Layer 6 of a small transformer language model trained on English Wikipedia (12 layers, counted from 0, width 128).
A neuron's activation on a vector x is SiLU(gate . x) times (in . x), where the dot is the dot product.

Input weights of the MLP neurons that the questions are about. A number n stands for (n - 500) times 0.0017.
n122 gate: 443,601,731,269,504,593,743,569,557,515,740,500,301,532,378,677,599,594,631,599,531,431,587,435,564,559,436,464,500,529,382,496,807,549,591,666,419,651,525,258,407,461,427,542,583,578,673,660,683,511,482,438,380,636,309,504,543,452,586,647,478,380,286,442,619,590,414,583,825,778,577,338,446,400,372,588,312,743,544,340,324,704,435,338,568,686,388,603,551,314,705,447,598,534,525,374,626,525,552,669,420,550,574,452,623,358,500,449,583,568,474,345,467,567,507,504,471,547,338,446,475,715,529,493,328,628,454,589
n131 gate: 475,670,493,496,683,403,288,662,364,436,632,459,409,561,650,519,787,529,449,440,519,714,576,655,280,613,363,551,393,570,448,408,551,686,614,701,585,362,602,478,496,555,437,450,518,574,796,346,533,590,537,312,460,223,314,570,690,759,507,525,658,479,467,369,662,686,518,482,437,620,530,398,732,489,641,244,485,529,441,269,541,621,330,478,417,533,387,519,463,371,271,489,734,639,361,575,573,677,519,481,706,618,526,697,413,297,632,592,402,478,470,467,373,585,545,328,485,533,652,568,435,665,626,511,437,556,450,563
n149 gate: 357,603,733,401,460,511,500,363,653,976,458,526,537,669,629,299,478,396,608,645,590,445,372,496,640,532,467,519,606,504,777,575,730,666,642,573,383,322,430,579,540,599,691,363,403,424,334,515,384,477,541,462,436,529,493,350,536,374,734,593,489,540,519,727,557,541,548,578,627,492,432,448,807,655,233,551,349,614,398,504,496,436,634,466,522,481,583,481,316,456,538,370,641,508,572,687,592,563,439,472,399,449,787,311,715,489,507,331,338,504,534,615,401,489,581,351,259,315,428,679,537,507,538,346,304,496,405,466
n175 gate: 397,669,654,610,434,804,568,543,318,397,504,402,381,570,428,360,642,626,567,641,304,524,446,567,295,672,296,618,522,481,500,463,463,531,463,635,594,526,404,556,387,532,691,441,326,515,627,365,238,519,504,455,526,621,559,433,493,473,518,385,496,475,511,533,682,356,551,382,541,641,447,552,539,566,249,343,568,698,218,824,534,530,652,444,577,429,468,538,511,568,327,414,515,458,637,321,563,291,588,386,463,544,806,368,274,443,407,324,469,592,257,563,473,724,550,525,363,212,568,551,379,720,391,383,560,606,562,674
n189 gate: 522,563,439,464,445,442,534,516,739,596,399,637,504,793,558,665,474,639,346,683,472,308,606,512,504,565,541,694,460,432,454,375,590,527,508,375,386,649,305,792,426,536,629,666,305,588,212,684,420,569,280,534,666,485,564,606,445,604,589,554,576,463,477,545,554,440,470,478,674,512,595,395,488,348,359,341,409,659,523,488,527,421,596,390,433,496,424,675,644,472,367,715,692,334,157,477,522,418,377,361,504,780,565,378,392,550,504,307,578,722,477,376,704,511,539,430,556,183,618,552,641,489,215,370,447,443,437,531
n222 gate: 340,584,625,319,629,565,241,437,795,487,592,608,80,550,383,717,500,679,551,636,478,319,558,500,605,664,584,783,550,628,366,243,398,778,453,553,409,599,267,350,383,486,376,433,636,504,746,550,667,561,247,410,500,454,496,251,704,548,567,209,372,467,623,598,549,229,508,589,611,387,466,276,437,387,584,370,427,555,608,625,491,538,540,530,596,423,340,694,380,464,620,570,483,238,599,496,513,437,679,747,556,687,509,474,679,718,496,329,465,596,543,424,556,339,487,542,708,749,547,793,744,573,453,722,453,630,705,461
n225 gate: 684,451,525,434,577,424,638,387,456,411,397,605,232,357,390,445,787,351,483,616,300,342,728,622,679,703,431,307,637,816,521,521,525,208,190,423,399,677,558,291,516,553,617,643,450,567,479,411,421,665,454,371,649,325,344,704,423,428,772,281,529,661,355,537,607,438,553,582,238,462,370,237,557,561,569,316,446,785,575,396,383,305,653,513,569,479,396,332,400,372,625,672,744,738,689,377,574,406,314,373,708,455,383,454,691,458,525,550,380,524,534,261,496,440,517,460,570,636,534,301,492,604,567,573,584,378,549,361
n234 gate: 652,611,485,679,706,611,356,445,705,500,396,664,399,507,626,447,621,290,489,693,567,504,500,520,422,532,452,414,419,345,359,281,694,566,399,624,318,588,463,693,356,544,342,799,530,557,403,346,545,500,530,492,225,581,302,515,251,435,585,590,711,438,309,750,489,291,515,362,598,603,580,519,670,437,492,492,352,448,587,520,269,515,500,485,548,432,388,481,663,564,530,486,582,581,373,569,712,500,408,666,413,500,538,660,404,285,522,504,690,526,423,515,485,263,685,485,541,705,591,563,481,248,424,297,659,482,725,355
n241 gate: 378,360,571,455,507,727,514,493,707,579,311,557,704,472,684,407,642,634,430,582,552,369,434,545,570,500,559,388,362,596,557,464,577,504,447,694,168,633,482,653,417,609,493,296,570,633,526,507,713,590,326,678,627,465,486,294,448,547,635,344,613,521,454,556,696,381,573,535,539,680,432,350,493,657,533,586,379,448,457,511,255,376,390,604,652,553,490,593,735,666,383,517,525,156,613,507,517,336,601,578,454,331,564,686,446,522,571,447,569,483,601,602,486,315,282,490,388,423,686,514,524,312,603,455,464,490,545,532
n258 gate: 219,345,633,572,685,460,258,698,385,322,577,381,553,511,525,685,575,507,674,486,478,545,648,451,465,575,455,560,483,661,619,310,596,640,589,566,529,580,514,249,462,523,389,287,528,428,485,636,518,639,532,349,607,416,408,572,382,598,420,253,360,410,447,543,380,504,366,635,400,435,256,472,579,507,304,530,565,440,770,765,450,707,291,511,507,514,407,478,425,667,529,479,589,412,224,598,500,373,642,410,689,584,536,543,540,683,482,529,463,647,406,631,536,503,383,535,394,390,507,647,662,357,414,402,371,341,496,399
n262 gate: 709,684,316,263,407,705,473,377,344,655,168,646,477,556,411,485,386,273,462,750,504,637,283,584,489,569,690,462,463,260,392,737,451,386,337,665,442,550,583,454,254,330,481,540,534,300,539,351,496,391,557,596,458,493,508,614,348,461,333,496,618,448,318,508,580,602,418,459,489,585,358,583,600,392,535,580,688,675,389,417,378,470,482,542,481,496,588,504,542,451,641,463,458,586,654,775,492,579,539,568,337,448,477,442,617,609,477,504,441,515,512,266,759,533,566,652,640,639,419,414,354,359,435,455,622,810,258,720
n263 gate: 348,523,640,596,426,323,428,500,423,552,643,404,350,329,629,697,468,492,622,653,450,391,447,587,664,439,818,653,442,528,580,619,598,365,540,246,528,492,602,436,411,534,723,380,441,608,402,477,568,366,397,568,548,492,315,687,589,435,508,686,504,381,461,457,458,579,398,488,349,476,536,269,679,804,525,554,604,675,708,127,647,310,324,508,663,540,721,600,596,73,396,710,658,577,328,403,383,543,532,571,500,566,500,492,443,338,393,520,541,473,423,472,516,703,447,573,693,684,208,391,402,385,564,613,616,654,302,657
n309 gate: 372,628,496,234,330,409,623,513,370,578,667,529,448,432,339,512,476,423,633,237,555,315,214,607,588,551,556,396,235,390,627,586,383,424,391,462,578,660,520,504,472,483,606,432,444,726,462,456,268,376,520,198,431,421,448,533,524,442,357,492,240,469,512,335,329,512,556,218,492,492,598,348,402,165,466,743,516,512,500,390,504,545,630,263,440,541,473,471,288,599,251,492,375,334,849,554,640,360,413,551,370,429,320,447,795,749,747,463,391,719,438,572,566,398,463,717,411,524,639,440,368,537,455,333,684,446,337,364
n122 in: 303,416,632,386,410,547,516,460,444,472,448,750,596,432,252,559,593,342,427,481,492,467,616,699,508,348,428,351,767,461,285,326,623,448,735,476,278,602,546,601,583,373,481,363,661,785,448,624,636,500,399,438,469,496,427,221,583,378,538,793,585,590,462,511,511,312,454,611,775,842,578,489,545,496,336,264,325,712,461,448,434,639,573,457,666,496,478,438,570,331,302,719,492,551,433,598,367,690,697,224,353,538,535,520,714,615,400,620,528,640,539,508,508,388,417,474,699,611,672,511,610,519,492,572,617,540,519,598
n131 in: 743,641,881,607,456,359,352,618,273,462,658,462,414,459,496,530,436,470,702,460,543,377,364,741,526,489,537,437,650,248,496,444,519,488,627,527,481,694,556,459,511,672,620,288,500,477,411,489,523,722,398,436,714,504,455,316,617,856,632,684,440,620,526,560,396,515,644,660,489,278,341,418,441,467,620,235,591,471,235,594,651,553,688,356,485,429,471,617,277,656,640,623,593,485,369,607,626,537,469,634,500,390,356,667,350,396,590,338,457,544,454,403,618,591,481,588,697,452,398,449,633,613,489,629,636,468,544,527
n149 in: 573,285,449,463,675,540,469,691,595,449,644,437,400,538,575,721,644,682,558,560,590,389,359,553,534,425,652,469,542,781,665,613,716,383,453,528,378,421,357,535,591,479,406,704,369,555,420,530,594,452,543,523,512,89,454,285,371,559,549,451,262,556,399,407,467,581,638,307,500,520,625,158,733,316,568,606,684,580,578,687,289,562,438,488,538,508,455,571,785,612,508,410,291,651,447,421,604,504,512,267,360,436,575,311,281,341,368,469,288,603,223,504,540,620,604,436,442,358,551,325,320,551,566,641,523,585,527,331
n175 in: 449,480,488,399,543,276,508,684,566,590,558,460,532,335,504,695,239,365,572,543,596,398,711,361,606,327,629,555,574,400,342,331,329,616,747,574,363,500,377,552,394,785,464,630,444,561,611,543,628,529,560,693,460,700,575,568,332,459,563,477,500,597,647,607,538,552,480,659,516,243,657,437,79,390,690,727,548,531,431,412,528,580,583,452,598,400,384,484,448,645,416,473,464,402,535,500,413,661,537,761,656,707,181,423,598,406,436,784,405,673,423,460,663,407,360,146,369,484,476,375,197,628,472,622,653,360,449,285
n189 in: 548,613,364,690,520,512,566,663,596,350,391,674,679,616,358,284,660,553,451,623,453,669,407,573,440,524,668,221,448,537,554,631,435,335,512,276,545,405,630,291,516,626,287,303,415,579,403,420,537,275,496,81,574,432,654,529,544,508,440,465,250,650,321,370,422,281,484,687,627,429,829,318,625,420,428,410,735,532,463,483,459,500,508,748,492,361,661,678,414,548,599,614,594,483,607,425,456,597,366,608,541,492,649,264,425,613,749,565,786,508,209,573,708,488,525,297,678,423,285,676,339,533,599,520,660,395,396,438
n222 in: 595,227,584,491,423,388,415,638,320,487,228,482,513,340,527,563,385,754,583,641,814,421,363,301,504,694,371,535,513,743,433,566,631,395,676,409,656,411,531,553,530,772,390,578,399,705,618,754,619,522,434,562,544,617,356,584,654,729,526,555,672,807,469,312,433,622,591,552,487,276,376,330,713,361,331,236,295,271,500,353,288,465,658,607,612,248,415,798,708,664,553,504,412,514,555,352,170,682,424,519,557,397,380,139,324,423,443,628,527,370,626,365,410,347,559,329,535,692,651,414,509,557,292,729,265,542,630,500
n225 in: 622,315,552,741,234,545,253,525,367,586,376,577,619,488,716,512,709,799,464,310,466,644,367,538,469,707,379,298,734,681,318,564,476,492,480,769,585,451,583,452,622,653,548,349,568,411,690,699,596,492,645,424,372,539,155,432,449,447,406,569,476,450,656,500,358,472,326,671,468,463,544,591,559,618,496,348,662,461,326,408,480,548,315,581,339,584,365,447,613,359,399,554,608,512,558,312,551,642,504,243,676,508,379,468,512,316,683,744,430,586,565,516,594,752,611,395,583,595,423,418,279,692,367,358,399,754,571,386
n234 in: 255,437,572,571,659,407,356,587,685,577,378,480,468,496,742,649,480,654,543,515,766,702,336,329,605,530,399,571,384,619,295,464,657,816,302,525,552,757,693,592,387,525,579,463,480,560,574,550,603,698,432,624,405,477,500,536,797,520,508,568,436,354,453,492,439,276,437,555,579,669,348,449,508,340,562,563,640,305,764,355,560,333,668,688,403,289,450,564,261,437,476,615,618,455,420,621,539,605,395,596,532,612,568,520,309,431,397,540,308,535,839,406,520,512,516,319,221,312,612,512,457,357,695,551,572,255,477,283
n241 in: 415,686,481,719,776,504,367,532,768,600,256,424,391,345,546,324,678,406,440,511,713,564,445,528,604,666,467,627,445,413,679,754,321,375,489,492,348,576,567,549,360,576,519,472,493,397,364,437,462,442,606,564,541,411,691,738,639,450,500,518,368,255,568,493,446,657,407,549,398,442,549,321,631,567,379,583,432,496,652,413,701,477,496,447,504,470,580,607,511,572,337,544,586,450,183,223,664,385,346,429,564,515,294,542,535,253,755,481,628,408,423,306,289,420,732,581,407,515,603,404,600,572,595,730,492,436,482,447
n258 in: 489,515,702,535,431,572,797,539,591,553,542,444,308,522,508,538,459,452,374,568,375,409,265,609,529,571,307,257,391,713,541,493,474,400,556,696,406,534,614,380,547,551,563,640,552,421,381,351,571,546,582,470,589,526,389,530,348,473,515,436,68,522,593,385,472,607,353,566,522,492,466,489,543,584,766,661,703,734,515,457,795,489,338,451,606,392,564,376,444,500,433,661,615,603,568,504,452,577,363,269,865,446,568,636,618,687,608,627,569,595,583,644,489,550,481,590,555,382,387,373,559,463,418,113,421,440,478,621
n262 in: 620,418,321,525,327,669,472,603,646,564,411,364,665,283,508,520,484,767,524,447,546,492,394,454,558,288,562,426,331,516,508,496,484,569,461,370,408,448,727,353,357,563,385,533,418,524,614,388,619,520,445,298,737,330,520,591,289,508,496,420,409,603,437,496,232,641,492,754,322,436,524,574,479,248,324,317,544,628,393,537,262,437,545,544,890,567,538,576,619,441,647,542,284,294,550,391,597,500,339,537,701,585,556,592,654,201,575,559,533,326,516,363,331,485,512,535,661,738,512,566,838,678,401,275,369,597,430,568
n263 in: 452,456,623,333,552,372,574,321,579,446,496,718,363,293,438,624,520,411,488,925,338,715,492,513,620,675,230,291,544,329,726,435,601,525,455,269,233,611,601,333,560,509,366,547,702,405,383,516,569,533,321,655,516,353,424,410,520,541,560,266,671,516,553,339,395,512,568,710,663,306,578,520,594,528,336,333,443,668,525,466,431,618,611,459,464,439,312,270,394,652,426,621,439,371,582,525,540,588,512,650,447,480,521,521,642,645,492,524,416,253,603,645,244,614,788,453,839,592,389,381,464,488,537,616,181,492,436,261
n309 in: 469,540,513,377,622,400,437,818,461,623,702,468,717,636,600,640,630,496,340,621,458,557,426,453,548,573,356,535,517,187,713,522,518,306,366,523,135,717,367,491,343,733,437,631,602,269,633,456,679,541,666,697,589,596,385,455,630,445,618,727,509,630,500,611,282,420,298,447,585,691,563,575,580,676,371,415,915,553,225,481,356,755,626,509,426,384,723,428,365,714,527,380,544,505,496,254,227,465,577,477,455,339,712,523,660,409,482,259,495,553,468,606,318,440,321,613,504,880,270,413,504,705,760,237,213,564,614,382

Each question shows a token from some text and the vector x that enters the MLP there. A number n stands for (n - 500) times 0.011.

" became": 535,494,535,430,492,437,574,548,394,462,497,587,625,583,583,406,563,365,568,525,559,648,415,211,456,468,522,468,578,407,516,342,396,401,479,475,438,490,521,391,288,421,506,331,441,571,657,619,528,467,416,512,664,526,458,708,386,666,442,479,594,534,487,437,491,428,516,504,515,396,679,462,329,614,394,499,466,458,483,751,448,423,554,586,565,444,477,570,525,233,524,501,477,343,434,575,605,471,415,392,435,446,316,573,423,453,539,510,551,439,388,467,595,653,690,385,472,561,513,511,458,438,465,537,420,501,585,469
Which neuron lights up most? n189

" York": 563,494,584,505,516,409,599,607,399,409,680,678,563,578,484,448,417,527,443,681,470,597,358,237,425,477,572,375,539,477,621,421,333,450,589,502,637,417,479,455,692,494,520,502,531,565,694,579,460,624,654,579,465,530,576,397,529,564,504,567,526,663,611,329,398,429,225,500,531,382,684,563,378,561,410,510,462,514,479,670,418,458,501,550,447,522,516,414,530,366,608,488,451,502,513,478,559,527,341,348,578,498,501,551,492,478,511,501,434,464,291,437,542,550,541,550,408,533,564,501,548,348,668,522,610,534,699,509
The two highest activations, in order: n234, n175

"lic": 361,491,640,424,453,623,741,564,429,440,469,636,483,616,569,456,540,582,531,679,458,573,338,316,360,631,556,589,499,472,582,498,476,339,503,467,450,420,520,487,783,463,355,369,449,629,642,553,456,699,394,563,481,666,487,622,603,659,442,536,522,451,526,518,484,469,367,546,505,456,520,516,228,571,416,602,492,579,548,685,489,523,526,515,619,463,378,604,403,489,453,459,465,487,522,548,787,537,403,432,623,399,438,485,493,578,566,516,401,532,557,526,594,563,520,576,433,517,453,449,528,441,621,637,426,538,505,479
The two highest activations, in order: n258, n222

" |": 519,503,313,332,393,492,532,532,475,603,317,415,402,566,606,583,509,389,460,581,537,671,393,526,430,544,666,534,418,404,594,538,303,592,503,452,587,361,593,628,591,313,511,396,440,546,648,606,512,597,492,554,638,500,556,426,562,501,608,473,484,492,496,381,478,503,426,481,507,473,576,543,382,546,400,605,678,598,493,632,452,341,404,611,493,433,510,472,418,160,577,494,574,396,473,603,491,511,411,427,506,461,582,554,541,615,502,425,538,499,473,421,510,578,557,560,433,696,382,615,609,412,555,507,541,405,538,383
Which neuron lights up most? n262

" at": 430,607,553,429,536,523,530,492,467,521,511,612,445,528,577,465,590,389,440,646,384,661,372,283,496,472,440,366,593,458,526,384,410,399,564,518,429,510,636,533,480,539,546,438,533,638,609,682,588,523,421,543,499,600,502,628,474,642,579,490,493,506,427,389,413,419,331,453,615,497,551,345,467,633,565,553,457,521,530,666,397,362,527,525,558,417,460,493,650,101,466,494,529,374,421,522,493,573,451,471,464,444,431,571,407,357,506,523,424,471,276,433,494,591,554,448,430,530,471,399,410,402,545,542,432,455,585,548
Which neuron fires most, and how strongly? n263, at about 15

" Row": 600,488,541,304,476,487,525,577,505,445,602,517,548,692,570,363,532,475,387,548,667,534,419,373,437,595,452,444,508,432,554,508,358,403,608,522,506,359,537,418,466,468,300,358,565,539,697,620,412,600,593,515,517,495,549,484,577,580,444,574,295,509,590,553,549,507,379,531,629,354,547,351,291,501,621,408,614,630,492,728,538,393,502,603,502,369,498,533,608,374,586,410,454,393,344,509,458,526,381,472,440,451,496,606,558,395,556,499,465,297,445,442,615,538,603,579,345,567,503,495,723,409,623,514,390,443,591,397
Which three neurons fire most, strongest first? n222, n131, n258

"\n\n": 466,538,547,380,526,462,604,596,600,411,555,627,589,588,594,523,528,438,397,604,387,713,350,477,427,479,412,498,472,529,482,446,323,402,683,443,631,574,524,374,286,496,587,393,478,642,565,512,547,401,477,510,604,583,433,656,556,611,533,504,477,394,503,529,468,454,509,500,578,543,545,499,418,642,478,505,471,450,469,711,476,509,565,569,447,419,574,457,557,177,594,503,571,416,510,585,503,364,489,442,626,345,338,585,508,504,495,482,404,340,408,485,622,533,633,440,548,491,533,414,302,381,522,590,386,456,458,389
Which neuron fires most, and how strongly? n263, at about 5.6

" decades": 542,422,560,480,487,489,623,626,427,291,597,575,575,611,696,340,588,590,444,539,469,575,464,279,399,458,436,566,565,524,539,405,354,357,690,378,550,525,510,560,366,414,500,453,328,571,573,684,610,269,500,524,565,560,592,544,576,611,434,515,556,392,447,558,491,307,345,401,546,449,666,526,415,612,531,479,622,546,563,721,484,429,631,502,510,452,570,527,408,391,564,570,590,421,465,495,528,469,406,339,504,439,427,612,578,354,552,496,503,496,461,482,638,639,550,502,431,677,533,475,509,402,395,469,425,408,527,422
Which neuron fires most, and how strongly? n189, at about 11

"Ch": 460,574,459,476,462,379,512,662,572,421,554,630,745,653,616,487,482,466,483,568,596,602,463,496,404,420,435,444,403,478,533,472,518,429,532,623,370,325,473,498,600,357,347,459,496,612,600,571,307,564,508,718,513,506,346,573,563,680,559,528,437,555,586,519,505,448,508,497,644,431,456,561,422,502,485,519,482,732,426,723,358,548,519,634,529,335,500,425,540,339,562,434,490,456,459,586,528,608,337,434,651,436,506,601,424,525,424,459,506,374,472,446,573,557,601,584,277,540,480,411,526,362,461,608,582,360,554,259
Which neuron lights up most? n234

"  ": 543,538,432,337,419,303,660,591,430,422,379,551,505,633,641,504,581,330,471,549,585,544,470,409,396,512,469,443,509,570,591,478,317,412,672,571,485,424,571,556,606,435,415,497,471,537,656,593,516,588,480,576,581,628,481,548,389,693,558,405,448,522,499,360,437,539,505,585,503,382,563,598,489,566,475,561,593,587,512,712,569,453,520,609,438,435,567,465,538,283,593,451,523,392,405,603,503,462,543,335,534,451,440,560,413,521,604,377,438,361,601,451,618,699,481,444,341,663,508,707,500,445,480,573,532,573,589,507
Which neuron fires most, and how strongly? n258, at about 2

"ella": 508,456,548,317,555,605,440,543,425,441,560,509,524,560,568,365,605,473,472,743,756,424,354,524,505,482,485,473,481,462,547,447,318,464,468,473,553,302,510,464,563,467,417,491,514,567,640,614,563,518,372,687,588,474,420,480,645,575,530,537,378,535,518,574,375,615,474,645,606,544,615,372,305,548,570,514,524,567,466,573,468,373,351,555,621,375,595,371,435,372,557,362,460,514,350,567,580,624,325,343,486,402,464,582,590,389,534,555,415,403,402,332,612,413,544,549,431,562,643,458,491,390,718,501,543,478,523,324
Which neuron lights up most? n241

" Bat": 493,650,531,397,484,509,538,718,547,500,580,613,544,653,596,375,474,432,460,474,655,518,425,353,386,495,396,508,578,429,583,432,419,474,445,467,481,516,546,428,489,447,380,384,494,468,616,613,518,518,579,628,589,596,532,507,540,582,572,462,326,543,587,448,478,588,413,538,595,473,433,432,333,589,570,565,482,669,423,746,742,371,478,708,552,323,509,560,519,348,568,537,377,406,382,571,546,594,443,297,409,444,477,532,541,377,524,494,515,351,419,533,703,460,554,541,377,601,520,498,612,294,510,494,476,602,593,353
Which neuron fires most, and how strongly? n258, at about 2.1

" government": 547,540,489,496,506,552,628,666,416,370,547,513,483,609,602,374,563,506,442,494,467,494,496,189,410,424,624,430,509,503,560,460,405,436,553,391,448,309,576,450,459,476,576,468,501,595,690,587,512,565,674,628,559,508,571,516,475,627,495,549,536,503,620,482,533,460,376,584,568,567,602,487,416,600,408,561,551,593,509,826,603,364,690,528,486,397,523,483,518,415,639,593,505,491,581,356,571,515,333,348,549,452,282,595,457,448,462,489,387,468,376,469,661,564,707,600,526,648,477,422,411,419,502,542,502,439,561,510
Which neuron lights up most? n175

"cial": 430,603,500,371,489,613,464,708,408,619,630,488,393,686,428,473,503,460,624,641,401,647,318,511,456,419,519,489,366,784,641,364,557,485,374,440,542,328,612,470,604,483,555,546,447,549,441,686,579,402,572,532,568,492,568,550,598,550,469,471,578,422,507,365,512,521,322,420,499,557,525,474,394,557,328,558,676,464,511,626,517,552,581,516,565,544,544,526,395,518,625,457,367,477,520,531,669,457,446,340,307,549,364,546,467,471,571,580,343,429,445,538,530,614,691,520,456,604,490,499,388,334,406,449,409,500,551,416
Which neuron lights up most? n149

".": 420,442,359,316,406,408,603,542,481,480,541,531,581,500,652,522,507,406,583,572,346,611,385,616,363,399,508,591,524,452,468,364,402,441,648,379,475,433,545,547,594,417,429,332,391,543,755,593,500,348,615,506,542,555,575,460,557,632,579,572,504,404,645,370,548,620,402,514,590,481,536,508,348,674,437,437,615,348,511,640,327,387,488,572,481,382,560,476,546,321,568,618,560,427,590,514,562,399,441,423,599,385,398,604,547,524,618,527,472,409,391,519,553,597,576,408,391,570,452,481,385,471,548,548,385,349,601,473
Which neuron lights up most? n149

" after": 395,547,495,609,385,509,636,663,427,469,541,657,535,611,579,364,444,377,431,599,495,593,365,269,402,430,464,375,595,486,482,417,368,465,590,541,564,589,628,693,445,378,564,492,554,674,670,588,383,458,436,602,588,531,581,593,491,519,630,558,389,406,502,466,534,443,425,412,605,488,430,421,458,572,525,566,587,426,466,681,344,422,524,539,427,406,540,645,527,282,525,508,537,341,433,510,539,513,418,318,505,356,464,643,592,384,422,556,414,468,419,442,540,516,542,518,340,519,495,438,368,472,562,646,455,425,632,455
Which three neurons fire most, strongest first? n175, n241, n263

" place": 422,423,558,449,499,601,668,563,466,387,527,489,480,512,547,288,539,421,463,681,459,643,434,369,366,570,294,539,584,520,542,379,377,369,502,457,415,283,527,376,290,468,313,405,467,708,624,635,577,496,503,547,584,472,547,512,542,593,438,475,417,354,454,614,563,562,437,467,512,408,448,444,433,666,490,569,509,435,540,706,450,526,578,507,514,437,573,390,611,248,480,485,625,464,531,567,563,506,463,456,569,442,377,621,486,363,483,461,398,411,552,478,645,530,596,507,486,554,448,368,541,520,616,603,420,424,564,425
Which neuron lights up most? n241

"\n": 446,472,375,416,471,341,608,579,649,483,526,561,558,568,594,540,591,408,366,635,463,610,366,469,412,570,419,455,585,512,677,497,363,435,689,531,710,457,574,492,427,479,484,403,476,508,629,553,617,490,470,439,517,487,611,621,480,628,509,490,511,491,544,521,502,546,470,521,589,520,509,549,472,597,455,667,599,453,520,732,481,451,572,497,440,435,505,436,489,221,632,398,520,469,390,540,562,365,519,345,550,352,347,625,507,612,575,497,417,279,405,456,574,607,493,472,374,652,470,488,406,449,511,632,464,354,524,357
Which neuron lights up most? n122

" but": 440,446,458,419,535,562,624,655,411,448,524,601,690,618,554,473,451,476,443,525,537,669,456,451,466,439,582,486,746,466,606,410,379,456,665,514,468,616,505,568,368,419,421,480,455,531,762,580,417,475,468,515,711,560,550,471,453,535,546,559,455,408,493,448,626,498,451,470,563,390,571,522,317,623,436,518,566,464,514,751,398,420,451,524,601,517,591,603,542,383,559,542,544,304,563,624,531,466,495,364,565,351,411,593,609,412,543,537,429,432,423,344,604,575,600,482,390,578,548,391,351,464,488,450,360,540,601,377
Which neuron lights up most? n175

"ub": 497,623,562,385,534,521,549,540,323,422,403,579,504,579,509,496,527,468,360,635,450,422,374,617,495,562,504,655,532,581,451,479,490,366,593,522,453,382,514,357,573,365,356,413,381,682,539,578,569,634,580,666,521,530,516,491,570,548,562,379,416,483,369,491,489,469,370,560,742,512,591,584,247,457,518,658,424,516,442,795,549,480,618,521,554,465,457,512,527,279,541,465,543,487,361,577,687,499,588,484,508,493,402,473,578,396,534,425,503,487,639,404,533,641,533,581,372,455,299,536,395,451,380,435,473,363,569,403
Which neuron fires most, and how strongly? n122, at about 5.8

" on": 389,537,496,452,596,543,592,636,562,478,518,528,499,607,560,506,533,471,543,617,447,653,357,204,539,445,435,411,590,348,667,457,529,393,618,491,460,470,614,561,399,473,549,360,522,717,666,587,524,494,392,624,448,527,535,586,376,626,613,533,448,474,452,479,434,381,333,473,716,423,502,464,449,629,534,442,407,447,544,701,455,466,490,496,480,515,540,573,529,227,473,480,556,299,484,498,553,635,454,487,428,416,511,529,562,425,571,565,401,449,392,501,459,620,652,499,479,545,385,404,400,454,560,620,406,402,504,540
Which neuron lights up most? n263

" northeast": 428,538,483,432,435,445,442,552,459,488,607,600,538,605,568,550,541,434,531,603,630,598,349,267,322,428,362,443,547,394,447,376,425,468,577,490,474,381,698,410,466,455,451,430,462,737,622,621,483,443,597,653,529,504,448,392,497,585,536,543,505,507,477,444,532,421,334,369,674,629,489,522,255,657,466,511,528,494,495,658,550,379,582,551,519,501,541,522,531,378,606,551,556,558,459,480,606,478,399,285,452,443,392,708,494,414,452,509,549,426,497,389,477,769,603,576,464,623,427,411,576,421,530,506,516,370,566,372
Which neuron fires most, and how strongly? n122, at about 7.2

"-": 433,551,461,443,476,411,638,583,582,523,587,550,589,705,583,476,518,464,556,600,551,543,506,456,567,556,434,508,495,564,558,338,423,312,641,515,483,406,522,500,589,462,482,608,351,601,688,537,449,442,420,601,570,501,407,521,452,645,602,559,497,365,557,527,440,553,489,512,670,460,570,422,454,597,517,511,413,552,407,652,344,508,554,586,564,422,525,520,475,180,598,576,421,446,501,562,525,403,590,266,610,603,389,600,596,511,554,444,366,512,521,314,600,545,590,476,437,581,587,565,437,381,616,608,354,522,545,383
Which three neurons fire most, strongest first? n122, n149, n222

" the": 428,551,531,441,547,461,805,553,464,411,575,590,540,562,574,495,423,454,499,519,446,687,371,348,443,506,387,451,596,558,543,469,451,431,518,482,400,335,571,434,444,554,471,434,441,731,849,539,459,431,498,490,547,595,472,566,520,587,523,524,539,429,474,528,466,435,448,520,497,503,467,439,416,589,548,530,474,414,559,780,381,500,588,508,496,489,539,379,488,209,462,491,489,424,520,522,526,460,521,454,521,420,393,523,491,484,458,486,404,470,392,512,668,512,670,525,532,506,503,418,431,438,487,493,421,456,514,358
Which three neurons fire most, strongest first? n175, n225, n241

"45": 552,459,460,429,474,503,583,590,440,530,458,468,479,580,633,469,478,479,408,605,399,670,491,516,399,401,460,412,488,613,512,272,350,559,607,286,568,312,514,507,448,447,458,423,465,523,592,642,462,409,561,606,683,655,526,474,599,682,592,627,636,408,514,258,445,608,421,432,622,259,547,445,424,544,349,516,567,571,549,626,445,391,554,631,501,437,575,532,612,553,591,507,472,443,382,408,587,446,427,418,374,335,524,692,638,582,564,431,406,471,463,425,613,543,552,567,479,572,588,590,570,406,649,504,433,385,526,429
Which neuron lights up most? n189

" 2007": 569,569,518,489,596,435,645,550,352,465,567,504,514,594,454,428,539,480,354,584,581,507,475,408,447,490,562,403,586,513,501,445,339,437,577,499,554,410,541,533,509,475,360,512,469,639,726,502,607,518,487,558,439,466,366,543,510,668,475,644,444,613,560,426,442,559,395,549,582,323,475,537,446,587,457,571,545,536,530,626,473,413,588,660,451,366,528,476,422,252,598,374,661,463,392,618,659,558,487,386,548,441,407,631,649,465,518,412,563,461,438,340,488,765,550,522,413,574,489,628,443,310,595,581,475,421,565,475
Which neuron lights up most? n131

"met": 539,605,524,391,505,509,591,507,417,414,608,624,378,640,604,481,458,461,450,625,638,517,387,461,359,471,618,457,447,480,519,502,407,474,691,518,505,603,546,307,666,393,529,561,576,588,464,569,441,644,305,762,570,607,558,465,554,644,511,496,366,338,564,407,557,514,417,577,612,509,482,440,205,531,401,596,389,496,491,694,377,518,342,534,701,416,519,537,546,498,448,415,507,588,572,464,420,514,463,455,610,401,340,508,728,389,466,583,465,633,508,485,635,534,586,692,393,585,522,438,542,538,524,499,540,463,638,518
Which neuron lights up most? n122

" to": 572,461,518,478,525,520,566,559,464,476,503,543,597,569,617,426,576,479,563,532,585,610,440,403,534,507,536,357,625,489,506,396,392,507,545,548,534,426,629,604,307,533,665,392,567,540,596,636,519,401,440,523,535,584,555,534,582,635,603,416,612,421,605,442,513,563,471,460,632,396,469,465,661,508,524,486,625,436,486,861,421,370,530,533,580,446,637,506,439,184,474,496,379,325,574,555,532,500,388,310,362,410,403,638,371,415,475,530,542,542,450,480,459,560,678,441,454,549,353,392,425,449,474,568,407,488,460,447
The two highest activations, in order: n149, n241